Layer 3 of a small transformer language model trained on English Wikipedia (16 layers, counted from 0, width 64).
Take only the direct path to the model's output, skipping the later layers: a vector added to the residual stream pushes a token's score in proportion to its dot product with that token's output vector.

Output vectors of the tokens that the questions are about. A number n stands for n times 0.036.
" any": -13 6 12 -1 3 15 -21 -1 13 -34 -1 -28 2 -11 6 2 6 4 1 11 0 6 22 -16 10 58 12 -13 -2 -16 -11 11 -7 -53 -15 -12 10 31 -25 -16 13 -13 14 -12 22 27 -18 14 0 1 7 -13 25 -4 -2 -6 -18 -24 3 -4 1 32 9 -3
"reaching": -7 -15 2 9 -33 25 9 4 29 -15 -11 -6 -22 11 18 -12 -9 -7 12 16 11 13 -9 -9 -3 28 7 -22 20 35 14 21 -21 -52 11 34 -10 -29 -12 1 38 -25 21 -7 -7 -3 4 24 17 -50 21 5 51 -37 24 -25 2 -60 -13 -3 2 16 -21 4
"Administration": -29 -19 38 3 -35 40 27 4 0 -7 29 13 14 25 13 -36 4 -5 0 -10 0 -5 -20 16 -14 9 6 26 17 10 6 11 13 -58 6 10 -6 21 -13 -34 22 -25 14 -26 -8 -7 -31 54 -20 22 -3 24 -5 -47 16 -9 -15 18 2 -37 -12 24 -22 1
"yl": 16 -10 -6 6 10 -2 -21 -5 5 -1 -5 6 3 -4 -13 -6 -2 6 -9 38 20 -6 -21 0 7 11 -20 7 30 -14 -20 13 -27 -15 -8 35 -4 20 -31 -26 2 14 1 -8 5 29 12 20 -8 -17 5 -37 24 -26 13 -12 19 16 5 4 13 26 -54 -3
" (": 7 15 -5 -8 17 -17 25 -17 -11 2 6 18 -7 -12 2 8 1 13 -14 -12 -10 22 -4 -2 -26 9 10 0 -20 -17 -18 -16 9 27 3 -10 -1 -13 -2 15 -10 9 -4 19 6 -10 15 -10 -9 16 6 -6 -8 13 9 2 -5 19 -18 -21 -10 16 16 0
" assistant": -7 -8 32 1 -2 6 1 6 -11 -3 21 -12 7 -14 17 -9 21 24 -13 10 17 -2 -29 27 14 -3 -29 3 -9 -23 -28 16 15 -53 11 4 3 11 -10 6 3 3 4 -22 17 -9 8 7 -12 -13 13 17 4 -12 0 -38 8 6 -5 4 27 -1 -10 -9
" provides": -3 6 41 26 -27 17 36 -1 19 -25 10 -4 8 -4 11 -7 1 34 -17 12 11 11 -15 -15 20 -20 -20 -3 8 -13 -27 24 -44 -38 3 -1 -17 9 -17 -14 21 3 10 10 -24 29 -19 41 13 34 -5 -26 4 -17 2 -18 6 -2 -3 -15 -18 12 -20 3
" earthquake": -15 2 23 -20 -3 22 15 30 -2 16 24 -19 0 6 12 -22 1 -3 6 5 4 13 15 19 -6 -10 -9 -7 14 1 26 -13 -14 -19 -20 10 -37 -11 -18 5 54 16 -3 -3 -13 27 -38 48 -33 -24 3 23 -3 2 3 -23 -30 -12 -3 1 -14 22 -20 -4
"edited": -22 -21 9 0 -12 49 8 12 -12 -22 -30 22 66 -6 6 -8 23 16 -10 21 20 14 -54 8 15 29 -9 28 46 -28 -23 37 2 -57 47 -8 -26 -3 17 -32 32 -16 21 -17 -26 14 -12 18 17 -4 23 -1 17 -33 20 -4 -27 -20 -23 -30 -12 -9 -36 -2
"stitute": 5 -31 10 11 -26 37 33 -4 -4 -29 4 -10 3 22 -3 22 -6 53 -4 -18 17 0 -13 15 11 21 7 -2 19 -30 -2 8 -35 -52 -23 23 10 35 11 -23 -17 -22 0 4 -14 26 -41 51 1 -12 44 -3 21 -11 5 -3 -43 7 -19 -28 25 -9 -16 -7
" Ltd": 4 -9 34 7 -6 11 31 10 -24 -23 3 -24 63 24 15 -11 -15 26 -19 -8 11 4 -18 -29 3 -13 -20 8 19 -10 -35 25 4 -13 33 14 -6 -2 -6 1 0 -21 3 -16 -16 -5 16 24 -20 2 10 25 -8 -31 15 -13 -1 -20 7 -45 -13 31 3 14
" suggest": 1 1 33 16 7 43 19 -8 -18 -17 2 3 -3 20 -2 -19 2 7 -9 35 -17 13 -14 -4 1 2 5 -3 -1 -9 -20 19 -33 -41 -13 27 -7 -13 -7 -18 36 10 -2 11 6 20 -37 23 15 -3 0 5 14 -25 4 -20 5 -34 -1 -1 -13 10 -9 3
" reason": -12 -1 32 29 10 30 12 -9 -1 -10 -12 -31 -34 18 -4 9 15 -13 35 -1 14 3 11 0 23 23 3 6 -10 -26 -20 22 1 -74 -31 35 -13 15 -19 -10 19 -2 -2 -21 3 33 -17 18 -14 -30 -4 -5 27 -29 8 -18 3 -31 2 5 23 22 -7 0
" founded": -33 -12 45 4 18 41 27 -9 6 -31 -14 7 24 -10 17 4 -24 21 -38 -5 34 -17 -42 -14 3 0 -10 6 12 9 -29 29 10 -44 3 16 -16 0 -3 -18 2 -4 1 0 -13 27 -12 27 -17 -1 8 -8 1 17 7 -23 -7 -13 7 -25 6 44 1 7
"inomial": 14 -13 -7 18 -32 -2 30 10 -9 -24 -14 -8 -2 26 9 -34 -9 11 -8 16 -20 16 2 27 53 53 -16 -29 7 39 -1 10 -35 -32 29 0 -18 8 -26 -35 65 -29 32 -42 -8 47 -19 48 -2 -2 32 -15 2 -18 15 -46 -15 -34 -6 -16 9 48 -37 -15
"imp": -1 -18 1 -22 -11 19 -15 31 -6 -40 -37 5 28 26 1 -15 4 -2 6 17 11 13 -13 -9 21 33 -22 -4 27 -14 5 26 -28 -49 -11 19 5 -26 -41 1 11 2 13 20 22 22 -4 25 -15 -24 30 -10 17 -31 20 -13 -26 -14 30 -12 6 38 -25 2
"idae": 28 -5 9 28 4 61 33 18 -15 -39 -25 -6 15 40 -16 -25 18 -30 4 18 -5 -2 -11 1 -15 36 -44 21 43 -2 4 -26 -45 -19 5 10 -16 -15 -42 11 24 -33 8 -7 -3 17 -5 59 14 -2 10 -11 28 -28 20 22 -48 -29 12 -10 -27 41 -56 -4
"born": 4 -12 2 6 -35 -7 0 20 -39 14 -29 -17 -17 -9 14 -1 1 33 -13 2 4 -1 -24 27 9 -8 -37 -24 11 -16 -10 25 -24 -44 16 12 5 9 3 -4 31 7 6 11 -16 7 -8 -12 14 12 26 -1 20 1 17 10 -14 20 10 -10 -20 -5 49 -4
"called": 8 -6 18 -9 -20 62 24 41 -40 -49 -7 -30 -18 0 50 -17 23 37 50 24 18 -8 6 -11 9 72 -68 -25 29 -24 -57 65 16 -92 14 15 -11 10 -38 21 53 -3 28 -17 -59 57 -26 22 -26 14 52 -36 -11 -50 8 20 2 -95 34 -8 -1 13 -62 9
"====": -10 -11 15 19 5 17 53 0 12 12 6 -2 -4 28 -35 -7 13 12 33 -15 -2 25 -2 19 -24 1 -13 -7 11 26 -13 6 -53 -27 -5 -24 13 -35 -39 2 21 7 10 0 -4 -5 -28 -2 24 40 -6 14 9 -67 -6 -12 -31 27 2 -27 9 24 -1 3
"oidea": 34 -15 6 30 25 62 3 35 -40 -12 -9 -15 8 25 -3 3 26 -10 0 29 7 9 -9 -3 -20 30 -33 -20 38 -13 10 -10 -46 -17 -14 -22 1 25 -24 -1 -5 -3 10 -47 -23 33 -5 30 12 -26 4 11 1 -41 21 22 -21 -14 10 -2 -7 41 -57 -11
" goals": -4 -17 14 17 -6 16 12 -11 9 10 27 -34 -8 2 -19 41 33 19 14 19 14 24 -22 24 16 25 -19 10 -9 -11 13 25 -6 -45 -14 -8 8 -8 4 9 -29 18 7 -44 10 -16 -17 4 12 -30 -11 -3 4 -21 0 -10 -22 -16 -28 3 12 19 -2 -4
"本": -25 -19 22 15 -16 34 17 10 -22 16 27 -20 4 7 2 12 31 17 13 -5 -17 -6 15 24 27 22 -39 -19 5 8 -14 35 -17 -54 -19 -3 -15 11 9 -4 2 -16 14 -12 -16 46 2 -5 -16 -24 17 8 6 1 17 -34 0 -25 -21 -20 -4 2 7 -2
"==": -8 -4 32 -15 -22 12 53 -18 -17 -12 12 20 5 -17 9 -23 -13 -14 17 0 -19 30 -1 15 -3 6 -58 -28 8 37 18 8 -52 -20 35 17 5 -18 -18 7 14 35 2 -7 -17 -2 -32 26 29 29 1 -41 -4 -33 -2 -16 -22 10 12 -5 46 23 -6 -2
";": 0 8 9 -4 12 -15 3 -19 11 -17 -6 -3 11 16 6 -20 5 -20 -35 4 -18 5 28 10 -20 0 -2 -14 -2 -28 2 -22 20 0 -29 -3 42 17 7 10 -1 7 -1 -16 14 5 23 -8 -3 9 -32 -8 2 23 16 14 12 14 -27 0 -7 2 3 7

Output weights of attention head 1. The head adds the sum of these rows, row i times number i of z. A number n stands for n times 0.0062.
o0: 9 29 29 -24 5 -39 -4 44 -22 9 17 -19 -13 3 10 4 9 28 -9 0 3 5 -21 -20 -24 1 -28 4 -25 13 -11 -33 16 -19 20 12 -16 -38 -6 -30 35 26 -3 -21 -3 -13 10 12 -3 -39 -23 25 0 -15 -24 2 25 24 -24 31 5 66 19 51
o1: -16 17 46 4 -12 12 24 18 11 -31 -16 -19 7 -11 -13 21 -18 24 7 -6 4 14 -53 -43 1 14 8 -15 13 10 8 -5 13 -4 -20 -6 -2 -10 23 -39 10 -40 15 30 17 -8 -30 -5 -25 -26 5 -11 -15 6 -23 6 -7 20 -3 -37 21 -14 15 -25
o2: -4 30 -6 41 -10 -11 18 -17 17 35 34 62 -18 -30 24 21 -24 14 -9 -16 0 -31 -17 -30 9 -73 1 -21 -12 1 18 39 -29 19 -2 50 -15 -1 1 -57 -36 30 -15 -61 -46 35 -3 67 5 1 -3 -3 19 -33 -25 -45 48 -28 -12 9 46 4 -9 -17
o3: 26 -43 46 11 -28 -15 13 -16 2 -1 -10 -27 -6 12 -29 9 15 -3 -53 -56 36 -28 0 7 -48 13 -42 21 -5 -5 5 -44 1 -15 -67 -42 50 13 -19 13 6 8 24 -21 27 -30 40 26 24 0 32 37 -42 -16 44 63 -54 43 11 -60 -5 -1 -35 -18
o4: -47 -16 -9 -9 -30 6 -28 -28 33 -5 -13 2 5 29 -6 -8 -27 -6 1 -6 -25 28 12 -1 34 18 24 -21 10 0 9 14 1 3 4 7 -25 -1 -1 5 2 -21 -8 7 31 13 5 -1 27 -15 7 -21 5 -21 -18 -9 -9 5 -38 -32 -21 6 9 -10
o5: 34 40 -2 1 -32 21 -4 -52 4 -9 9 -14 3 9 -8 -29 -27 6 -19 4 -40 17 -30 -15 16 -2 -10 -1 -23 -33 -22 17 -23 7 -3 17 21 17 -27 -10 -19 -8 3 -15 2 13 11 59 -41 -7 -1 16 -22 -11 -18 7 5 -2 -30 4 16 -2 -3 8
o6: 1 -6 7 2 3 5 -1 0 10 -3 3 4 -3 16 1 8 5 -4 2 0 3 4 1 8 12 6 11 4 4 4 4 2 13 3 2 3 7 4 3 -1 3 6 4 9 -3 5 0 1 9 1 -1 8 7 0 1 2 6 8 4 7 0 7 3 6
o7: 26 16 15 60 7 8 46 -33 17 6 -18 31 22 45 -18 2 17 -16 31 22 -29 20 10 -7 -22 5 3 10 -53 -16 -61 -6 -44 1 -8 -20 6 -42 -4 7 3 18 16 21 7 24 54 37 35 26 18 66 -37 10 -13 -24 -10 25 -10 -12 -8 -28 28 27
o8: 2 -9 -1 -5 -2 -1 -9 -6 -2 -2 3 -6 -6 2 -2 -2 2 -7 0 -4 -3 -5 -10 3 5 -4 6 -3 -11 -5 0 5 9 0 -3 2 -1 -13 -2 -3 -1 0 -2 -2 -13 -8 -5 -6 0 -3 -5 -4 5 -8 7 -4 5 3 -8 1 -3 1 -5 9
o9: 4 -11 -13 -12 -18 10 -13 0 -19 -17 0 18 -7 4 -11 7 -29 13 -15 -5 -23 -27 -6 11 35 -6 -2 -4 26 32 -3 -6 2 -5 -9 -39 27 11 -1 6 -6 19 -11 -13 -17 12 -1 -25 6 -8 5 -12 -34 1 -13 10 -10 16 17 -13 12 2 -10 -46
o10: 9 30 -12 -27 -5 -10 -15 29 -3 5 18 -30 -33 10 0 40 -22 5 39 -1 -10 3 31 8 -52 -8 1 -28 11 33 6 12 -38 0 -18 5 50 27 -58 3 -18 34 48 -23 -25 -13 -16 22 -16 -28 16 13 12 9 49 14 -19 41 10 16 41 36 -66 -75
o11: -5 -38 -16 0 15 -20 21 -14 -17 15 5 -39 -37 -19 -23 -35 23 -59 -14 3 -8 24 -18 1 -17 -20 22 2 18 -49 11 -31 35 9 -19 21 -32 -3 1 -22 -2 -11 0 31 33 -27 -50 -7 20 -1 -6 -8 29 -11 -48 -11 0 -7 -18 19 16 0 -5 18
o12: -5 -11 -65 6 9 -52 4 79 47 -12 27 -10 -1 22 -17 -1 -33 -7 -77 1 30 -24 21 0 -10 31 -5 -19 -1 -7 8 -8 -35 40 -24 12 77 20 4 17 25 -19 -9 31 59 9 62 -2 -16 28 -13 -1 9 -14 0 33 -78 36 -3 21 5 -65 20 29
o13: -27 11 -13 -9 -22 0 -9 -12 20 10 -18 -20 14 0 -7 12 -11 11 -9 -10 -10 -21 27 -36 -4 -8 -19 -23 0 10 -8 -1 -28 12 -5 13 -8 9 31 -4 -3 -13 -29 -3 6 4 0 2 -10 -10 22 -27 -24 0 28 5 15 -2 -9 -45 -22 0 -5 -20
o14: -38 -2 4 -35 2 -36 38 25 19 -19 -7 35 2 26 -23 -22 -37 -14 -57 -25 -43 -3 43 21 3 -16 26 -5 -3 20 -18 3 -2 17 -13 -47 -15 -36 29 6 19 -36 -8 19 42 39 -21 5 49 11 12 -17 -26 25 -36 18 -7 26 -10 -13 11 24 -17 -18
o15: -14 27 5 -22 -30 -17 -29 35 -25 74 36 7 2 -50 -7 3 -12 -20 19 3 5 32 -39 27 20 -17 12 -6 -5 -15 -64 -14 18 7 22 -12 0 -29 9 -26 -24 41 -18 8 -36 -9 56 -50 22 -7 12 -27 8 6 -33 9 39 22 10 -50 58 -19 19 -25
o16: 26 -37 -4 -12 -10 14 17 -18 -9 14 -21 23 4 36 -13 -71 25 8 13 -17 -37 23 -51 -1 10 -4 -2 37 -29 -47 -43 -22 -22 8 10 -6 20 -20 15 -13 -9 0 34 23 41 -50 -25 22 8 30 -21 18 34 -22 -27 -1 12 0 15 30 6 0 -6 40
o17: 27 -8 -5 -23 -25 -17 68 -25 28 31 -17 28 30 34 11 -17 -7 8 -84 -9 5 50 -29 14 -20 -42 15 -2 39 -22 -5 -54 20 43 19 -25 20 -3 27 10 34 33 9 36 -18 43 -15 63 24 48 -36 25 7 26 -88 13 15 30 28 -36 -4 38 -25 37
o18: 9 0 -13 16 21 -1 -26 4 -10 26 -4 -40 12 26 4 11 24 5 37 40 19 -10 -1 -2 6 -81 -10 -20 22 -16 -23 -45 -5 33 -2 -2 -30 49 -17 15 12 24 -5 -43 -53 24 8 -34 -37 -24 5 20 -17 18 22 -1 56 -2 31 36 -2 24 -55 -8
o19: 11 21 -15 1 6 -35 -17 9 3 5 -2 -27 -23 -44 -19 28 -10 -26 -21 10 -30 -17 62 6 -27 13 12 -29 12 14 -8 1 -42 2 -26 -16 2 -29 -57 62 30 15 -23 -16 -43 1 -6 14 15 -19 -58 34 17 26 -25 13 -13 -81 27 59 -15 -33 24 -26
o20: 39 -47 -6 8 2 8 1 2 8 -8 -9 -9 -32 1 6 20 -33 -18 19 -22 19 -1 -67 -2 -15 4 -4 -6 21 -40 -17 20 -33 1 -5 24 -21 -11 -3 -6 12 28 -19 2 2 -2 -24 -22 -6 -12 -11 15 16 30 63 -14 56 -2 43 33 -25 -23 5 -9
o21: 0 58 26 -15 8 -13 -33 -13 13 15 30 -23 31 -1 -15 32 -8 2 22 0 -14 -12 12 5 21 8 32 50 -11 14 -32 40 -33 -1 43 0 -56 -15 -6 -52 -53 -30 7 -26 18 -9 1 2 25 15 -61 -4 19 -3 -31 7 -29 -26 -1 23 24 -14 -41 14
o22: 5 5 -17 7 4 -26 -33 33 -10 34 9 24 -19 -35 -10 6 2 -6 5 -4 -25 22 29 54 -11 -14 -20 -3 -12 8 22 23 -13 -17 -1 6 1 -7 -32 12 -10 6 -43 -45 8 -21 17 0 26 15 -19 28 12 5 1 -34 -12 -23 -17 31 -9 -15 8 0
o23: -42 8 8 -14 -5 17 -8 -34 26 39 -5 23 -11 -4 32 27 -61 -11 -10 15 28 37 -13 -33 35 -25 -15 3 39 -3 -20 37 6 10 14 22 -55 15 63 -10 46 -6 -21 22 -34 -1 -9 25 32 -24 22 53 39 -56 -58 22 26 -55 10 -9 4 20 28 -2
o24: 22 -18 50 -14 29 8 -21 15 4 34 28 -38 41 2 -16 4 26 38 -33 -8 19 -37 58 -2 -20 -43 2 16 -1 13 -8 7 -12 23 -4 -41 13 -19 3 16 -17 54 -5 -54 -11 -41 -4 -30 -53 19 -39 2 -30 -11 95 -13 -11 18 -67 -13 30 20 19 -44
o25: -8 16 -5 -2 21 -35 -54 -10 -14 50 0 -1 23 32 -15 3 -14 6 -15 -10 -29 -6 0 40 19 27 -2 20 16 8 49 8 36 41 0 57 26 16 30 18 -54 21 -61 -7 17 -32 36 23 -33 -29 -28 12 -8 24 18 -10 -16 58 25 40 -1 15 -3 -53
o26: -6 -23 9 -10 22 0 -13 0 13 10 6 14 1 22 21 -22 9 0 -2 -20 18 6 7 0 -12 -11 -4 8 -12 -12 -14 -12 11 7 -23 -6 -6 -9 -17 23 7 13 24 4 10 0 7 13 -14 9 11 -21 9 10 42 -11 8 1 -19 0 -3 23 18 -8
o27: -22 -38 54 61 -40 26 2 4 -33 45 -8 1 1 17 18 33 -1 -18 20 40 21 -19 -32 -16 21 31 25 9 -16 -11 -10 15 -6 -43 13 7 3 39 -31 28 -75 3 -2 -17 47 -2 73 31 2 -48 -12 13 44 34 31 -24 94 -30 -5 -24 -4 -15 34 42
o28: -4 -19 -9 -43 -10 -14 -4 31 40 -13 -2 2 -12 0 -27 1 -37 26 -36 41 15 -4 -39 -45 -13 -86 -10 11 15 -32 -21 48 20 -20 -27 0 -17 -12 14 10 -7 -10 -30 43 -47 30 11 28 -16 -22 8 -19 -5 -3 7 -40 -26 -3 -3 -2 -4 -37 2 55
o29: -13 -28 -11 -31 -21 -19 -7 -15 4 -9 -19 12 1 63 8 -25 -33 -8 -26 -11 -5 -19 19 -4 -13 -12 -37 6 42 22 -23 -22 18 -19 8 -5 -19 3 -1 -4 -12 39 -10 23 -5 8 4 9 29 0 -21 -30 -1 5 58 -29 14 -17 40 0 -7 2 19 -12
o30: -25 -9 -2 -13 42 -15 13 -19 -30 -36 -27 1 4 26 -43 15 6 -65 13 6 -10 -30 0 30 -34 -17 -33 31 19 15 -7 0 -41 26 5 14 -10 -6 -34 16 -23 13 48 38 -20 30 34 54 13 9 -31 -17 -11 -14 19 20 -27 -8 22 26 -27 4 2 54
o31: 12 -27 -23 15 6 1 51 14 -21 38 -9 -19 -1 -13 -3 29 -37 18 0 29 -48 33 28 4 5 -41 -8 13 20 29 10 26 15 -12 8 25 -42 6 46 -23 -11 27 -1 -4 -26 65 -1 18 -6 -21 -9 1 22 -41 -51 7 27 -5 -3 22 50 9 12 -10

Each question shows a token from some text and the vector z that the head gathered there. A number n stands for n times 0.026.

"s": -7 8 8 -15 -1 2 -2 -3 -1 1 -14 3 -17 4 -9 -3 -4 -9 -9 -16 1 -6 -10 -6 -6 3 -1 16 3 2 -7 4
Which of these tokens does it push down most? "===="

"0": 15 -7 -1 -26 -6 -9 4 -1 0 -4 10 -7 19 -5 18 1 -4 12 6 29 -9 11 18 11 -8 -9 -2 -35 33 8 15 7
Which two tokens does it push up most, strongest first? " earthquake", "=="

" Smith": 16 17 -45 52 -9 5 -1 33 0 3 -28 13 44 -8 7 0 27 29 -41 4 6 -45 -17 -31 -13 0 -1 2 14 -5 -13 -30
Which of these tokens does it push up most? ";"

" of": 28 1 -28 21 -1 -4 0 12 3 -9 14 -3 29 -1 -4 3 -1 -15 -9 -3 1 -14 4 -2 0 5 5 4 7 -8 12 -6
Which of these tokens does it push down most? " provides"

" amend": 0 20 -44 -23 8 -4 2 -3 -4 12 -5 -15 0 -7 -2 26 -30 -28 -21 -8 -9 17 -1 -28 -43 -25 -29 -9 -10 -30 -12 -6
Which three tokens does it push up most, strongest first? "called", " any", "edited"

" Mad": -15 -8 13 -1 0 2 2 12 3 2 -14 -1 -22 5 -14 8 5 1 -3 -19 13 -2 -5 6 1 17 5 13 8 16 6 7
Which of these tokens does it push down most? " any"

" within": 10 14 11 -37 5 20 -4 32 -4 -23 -21 -1 11 5 -6 -19 -1 30 -18 24 -11 6 -28 10 -23 -1 0 3 -14 -13 9 3
Which of these tokens does it push up most? " suggest"

"including": 2 7 3 -20 -10 -14 -6 9 -3 -3 -8 -11 -3 17 2 12 -31 -14 11 9 2 19 -14 -1 8 15 -5 48 -7 -1 0 6
Which three tokens does it push up most, strongest first? "本", " reason", " goals"

" ": 7 -3 4 -9 -8 9 2 25 0 -1 2 -6 -10 -3 0 10 18 18 13 4 5 11 -9 2 -7 -20 -6 3 9 -2 6 2
Which of these tokens does it push up most? " provides"

" to": -5 0 -13 -15 -1 -11 1 -7 0 -9 23 7 4 -4 6 -8 -25 -4 -13 18 -12 15 9 2 -4 -9 -12 -43 3 -19 -8 -11
Which of these tokens does it push down most? " Ltd"

" in": 4 3 -4 -28 13 23 2 -14 -9 20 6 -18 -4 12 -14 -24 15 -14 18 -13 -2 -1 -27 -15 -35 -13 4 -25 -12 24 13 4
Which two tokens does it push up most, strongest first? "called", "inomial"

" Cameron": 31 10 -42 3 -16 14 3 -7 -3 20 -20 -12 28 -5 -22 21 7 5 -6 13 11 -7 -2 -23 -13 -1 -28 13 22 -13 -25 13
Which of these tokens does it push up most? "born"

"1": 7 -8 4 -13 -8 -7 3 -8 1 -1 16 17 10 -9 -4 17 -9 19 4 19 -2 9 -3 7 6 -14 -9 -43 6 1 -3 5
Which two tokens does it push up most, strongest first? " earthquake", "=="

" the": 21 10 -15 2 3 0 -3 -9 -5 -5 22 -27 27 -10 5 -8 -19 -53 -37 46 -38 44 8 -37 2 -28 -10 38 -53 -43 -24 -27
Which two tokens does it push up most, strongest first? " any", " goals"

"2": 0 1 34 -34 6 13 3 12 -1 5 18 4 -31 -9 -9 24 16 10 4 -10 3 0 -4 16 -23 -22 -5 12 5 0 -33 22
Which of these tokens does it push down most? ";"

"ant": -5 3 9 14 2 10 -1 16 -4 6 1 -15 -15 3 -5 1 -3 -3 -1 -15 -7 13 -3 -5 6 10 -5 20 -1 1 11 -1
Which of these tokens does it push up most? " Ltd"

" Reference": 4 1 9 13 2 6 0 14 1 -5 26 -10 -24 5 4 -5 4 -5 -9 -31 -14 21 2 -24 1 21 6 -19 -4 7 -3 -13
Which of these tokens does it push up most? "Administration"

"ment": 16 9 -30 20 -6 14 2 3 -2 19 -10 -20 13 0 -16 10 5 10 -3 -6 -6 3 -15 -12 10 -12 -15 -2 16 -7 -19 -1
Which of these tokens does it push up most? " Ltd"

" points": 19 -2 -7 3 1 7 -3 -12 -2 6 13 -13 -12 24 7 -48 -14 7 -4 -42 -17 -11 3 -54 6 16 -5 -28 -18 -6 5 1
Which of these tokens does it push down most? "reaching"

" De": 0 -20 -29 45 -7 21 4 53 1 4 -34 13 39 -6 -10 -12 55 21 -10 -1 10 -24 -8 -35 -21 15 8 11 37 28 45 -29
Which two tokens does it push up most, strongest first? "idae", ";"

" United": 10 -1 4 40 -3 -1 2 -1 -1 10 22 -16 7 9 16 -18 -19 -6 -23 -12 3 9 2 -22 13 42 8 -18 -7 14 -5 -14
Which of these tokens does it push up most? ";"

" off": 12 -4 -7 18 -13 12 0 12 -6 18 22 -19 19 -7 -20 -5 -7 -31 1 22 2 2 -1 -31 -7 24 -9 18 -22 -4 6 4
Which two tokens does it push up most, strongest first? "oidea", " goals"

" method": -1 12 -10 -9 -5 3 1 3 -6 17 -2 -23 -11 11 -6 -9 -18 -15 -2 -7 8 6 -16 -3 -23 -8 -14 14 3 9 0 5
Which of these tokens does it push up most? "called"

"\n": -6 -2 32 -25 7 13 0 4 0 2 -6 -2 -25 3 -16 18 0 -5 6 -13 14 12 -4 13 -3 11 -1 43 5 2 -7 27
Which of these tokens does it push up most? " reason"

" all": 26 -22 -12 29 -6 -7 -2 14 1 -2 41 -13 53 8 -3 13 -26 -74 20 20 4 8 18 3 6 32 8 1 -3 -8 11 4
Which of these tokens does it push down most? "edited"

"==": 6 11 17 -56 3 9 -3 8 -2 -13 -11 13 -38 0 -17 9 16 -26 -7 -6 2 39 -5 25 -16 -6 -9 18 -29 -14 -3 28
Which of these tokens does it push down most? ";"

" Ontario": 3 46 1 38 11 11 -6 10 -5 0 3 16 8 20 29 -15 6 43 -46 -15 -4 -20 -40 -7 -24 -3 4 -3 1 -2 -25 -13
Which two tokens does it push up most, strongest first? "stitute", "Administration"

"ender": 7 2 -14 13 -7 10 1 11 -5 17 17 -12 16 -7 -15 -3 -4 -30 -10 5 1 1 -7 -25 -15 16 -10 12 -18 -5 9 0
Which of these tokens does it push up most? "oidea"

" (": -7 25 1 8 8 7 -2 23 -2 3 8 -1 9 7 5 -7 16 22 -24 -34 -5 -2 -34 9 14 -4 6 -17 10 9 -12 0
Which two tokens does it push up most, strongest first? "stitute", "Administration"

"uk": -2 3 6 -6 5 14 0 37 1 4 -23 4 -1 4 -7 20 33 26 -10 -12 17 -15 -13 4 -30 -15 -5 11 5 4 -13 2
Which of these tokens does it push down most? "oidea"

" today": -8 20 -24 -16 19 18 2 5 -2 11 5 -7 3 5 6 -25 0 -11 -36 -7 -2 1 -27 -9 -28 -3 -13 1 -4 -6 18 -4
Which of these tokens does it push down most? " assistant"

"bu": 3 9 -41 58 -14 7 -4 53 -2 7 -21 -39 13 13 -4 -3 18 13 -13 -27 12 -5 -12 -11 24 -28 14 -21 23 14 -11 -52
Which of these tokens does it push up most? "===="

" Mol": -8 -1 2 22 6 13 2 16 1 10 8 4 -12 -3 -21 19 5 20 7 -24 21 2 -9 -4 0 30 -3 3 14 16 9 2
Which of these tokens does it push up most? "yl"

"4": 1 -15 -1 -29 -2 -16 5 -24 6 -5 16 8 10 -5 0 4 -14 3 9 25 3 8 13 4 1 -1 -7 -37 14 3 4 -15
Which of these tokens does it push up most? " earthquake"

"6": 0 4 4 -31 14 5 1 17 -1 2 -11 -7 -1 4 18 -1 -17 2 -15 -2 -24 14 2 4 -3 1 -8 -11 11 -9 -4 3
Which of these tokens does it push down most? "oidea"

"yn": -3 34 -53 51 10 2 -5 43 -12 6 -5 -2 23 0 25 -4 10 4 -37 -16 -25 -5 -17 -6 -4 -13 -1 4 7 -10 -8 -33
Which of these tokens does it push down most? "yl"

" bank": 2 21 -30 -3 -4 15 2 4 -2 15 8 -16 23 4 -25 4 8 -11 -32 -12 0 -7 -27 -17 -13 14 -11 -21 12 -1 14 -28
Which of these tokens does it push up most? "imp"

"al": -22 2 -17 20 -4 2 -9 60 3 8 -13 -10 9 15 -4 29 17 33 2 -26 6 -44 -10 -13 4 -28 14 -31 -8 -7 7 -16
Which two tokens does it push up most, strongest first? "====", " ("

"7": -1 -2 18 -20 -3 -1 2 -16 -1 3 20 9 6 -6 -7 24 -1 21 7 0 -4 1 3 5 -17 -11 -6 -21 12 2 -24 14
Which of these tokens does it push up most? "=="

" |": 0 12 17 10 8 11 -1 11 0 1 -8 4 -16 6 1 4 -4 10 -11 -7 5 -8 -10 6 -10 12 0 23 10 -1 -7 5
Which of these tokens does it push up most? " founded"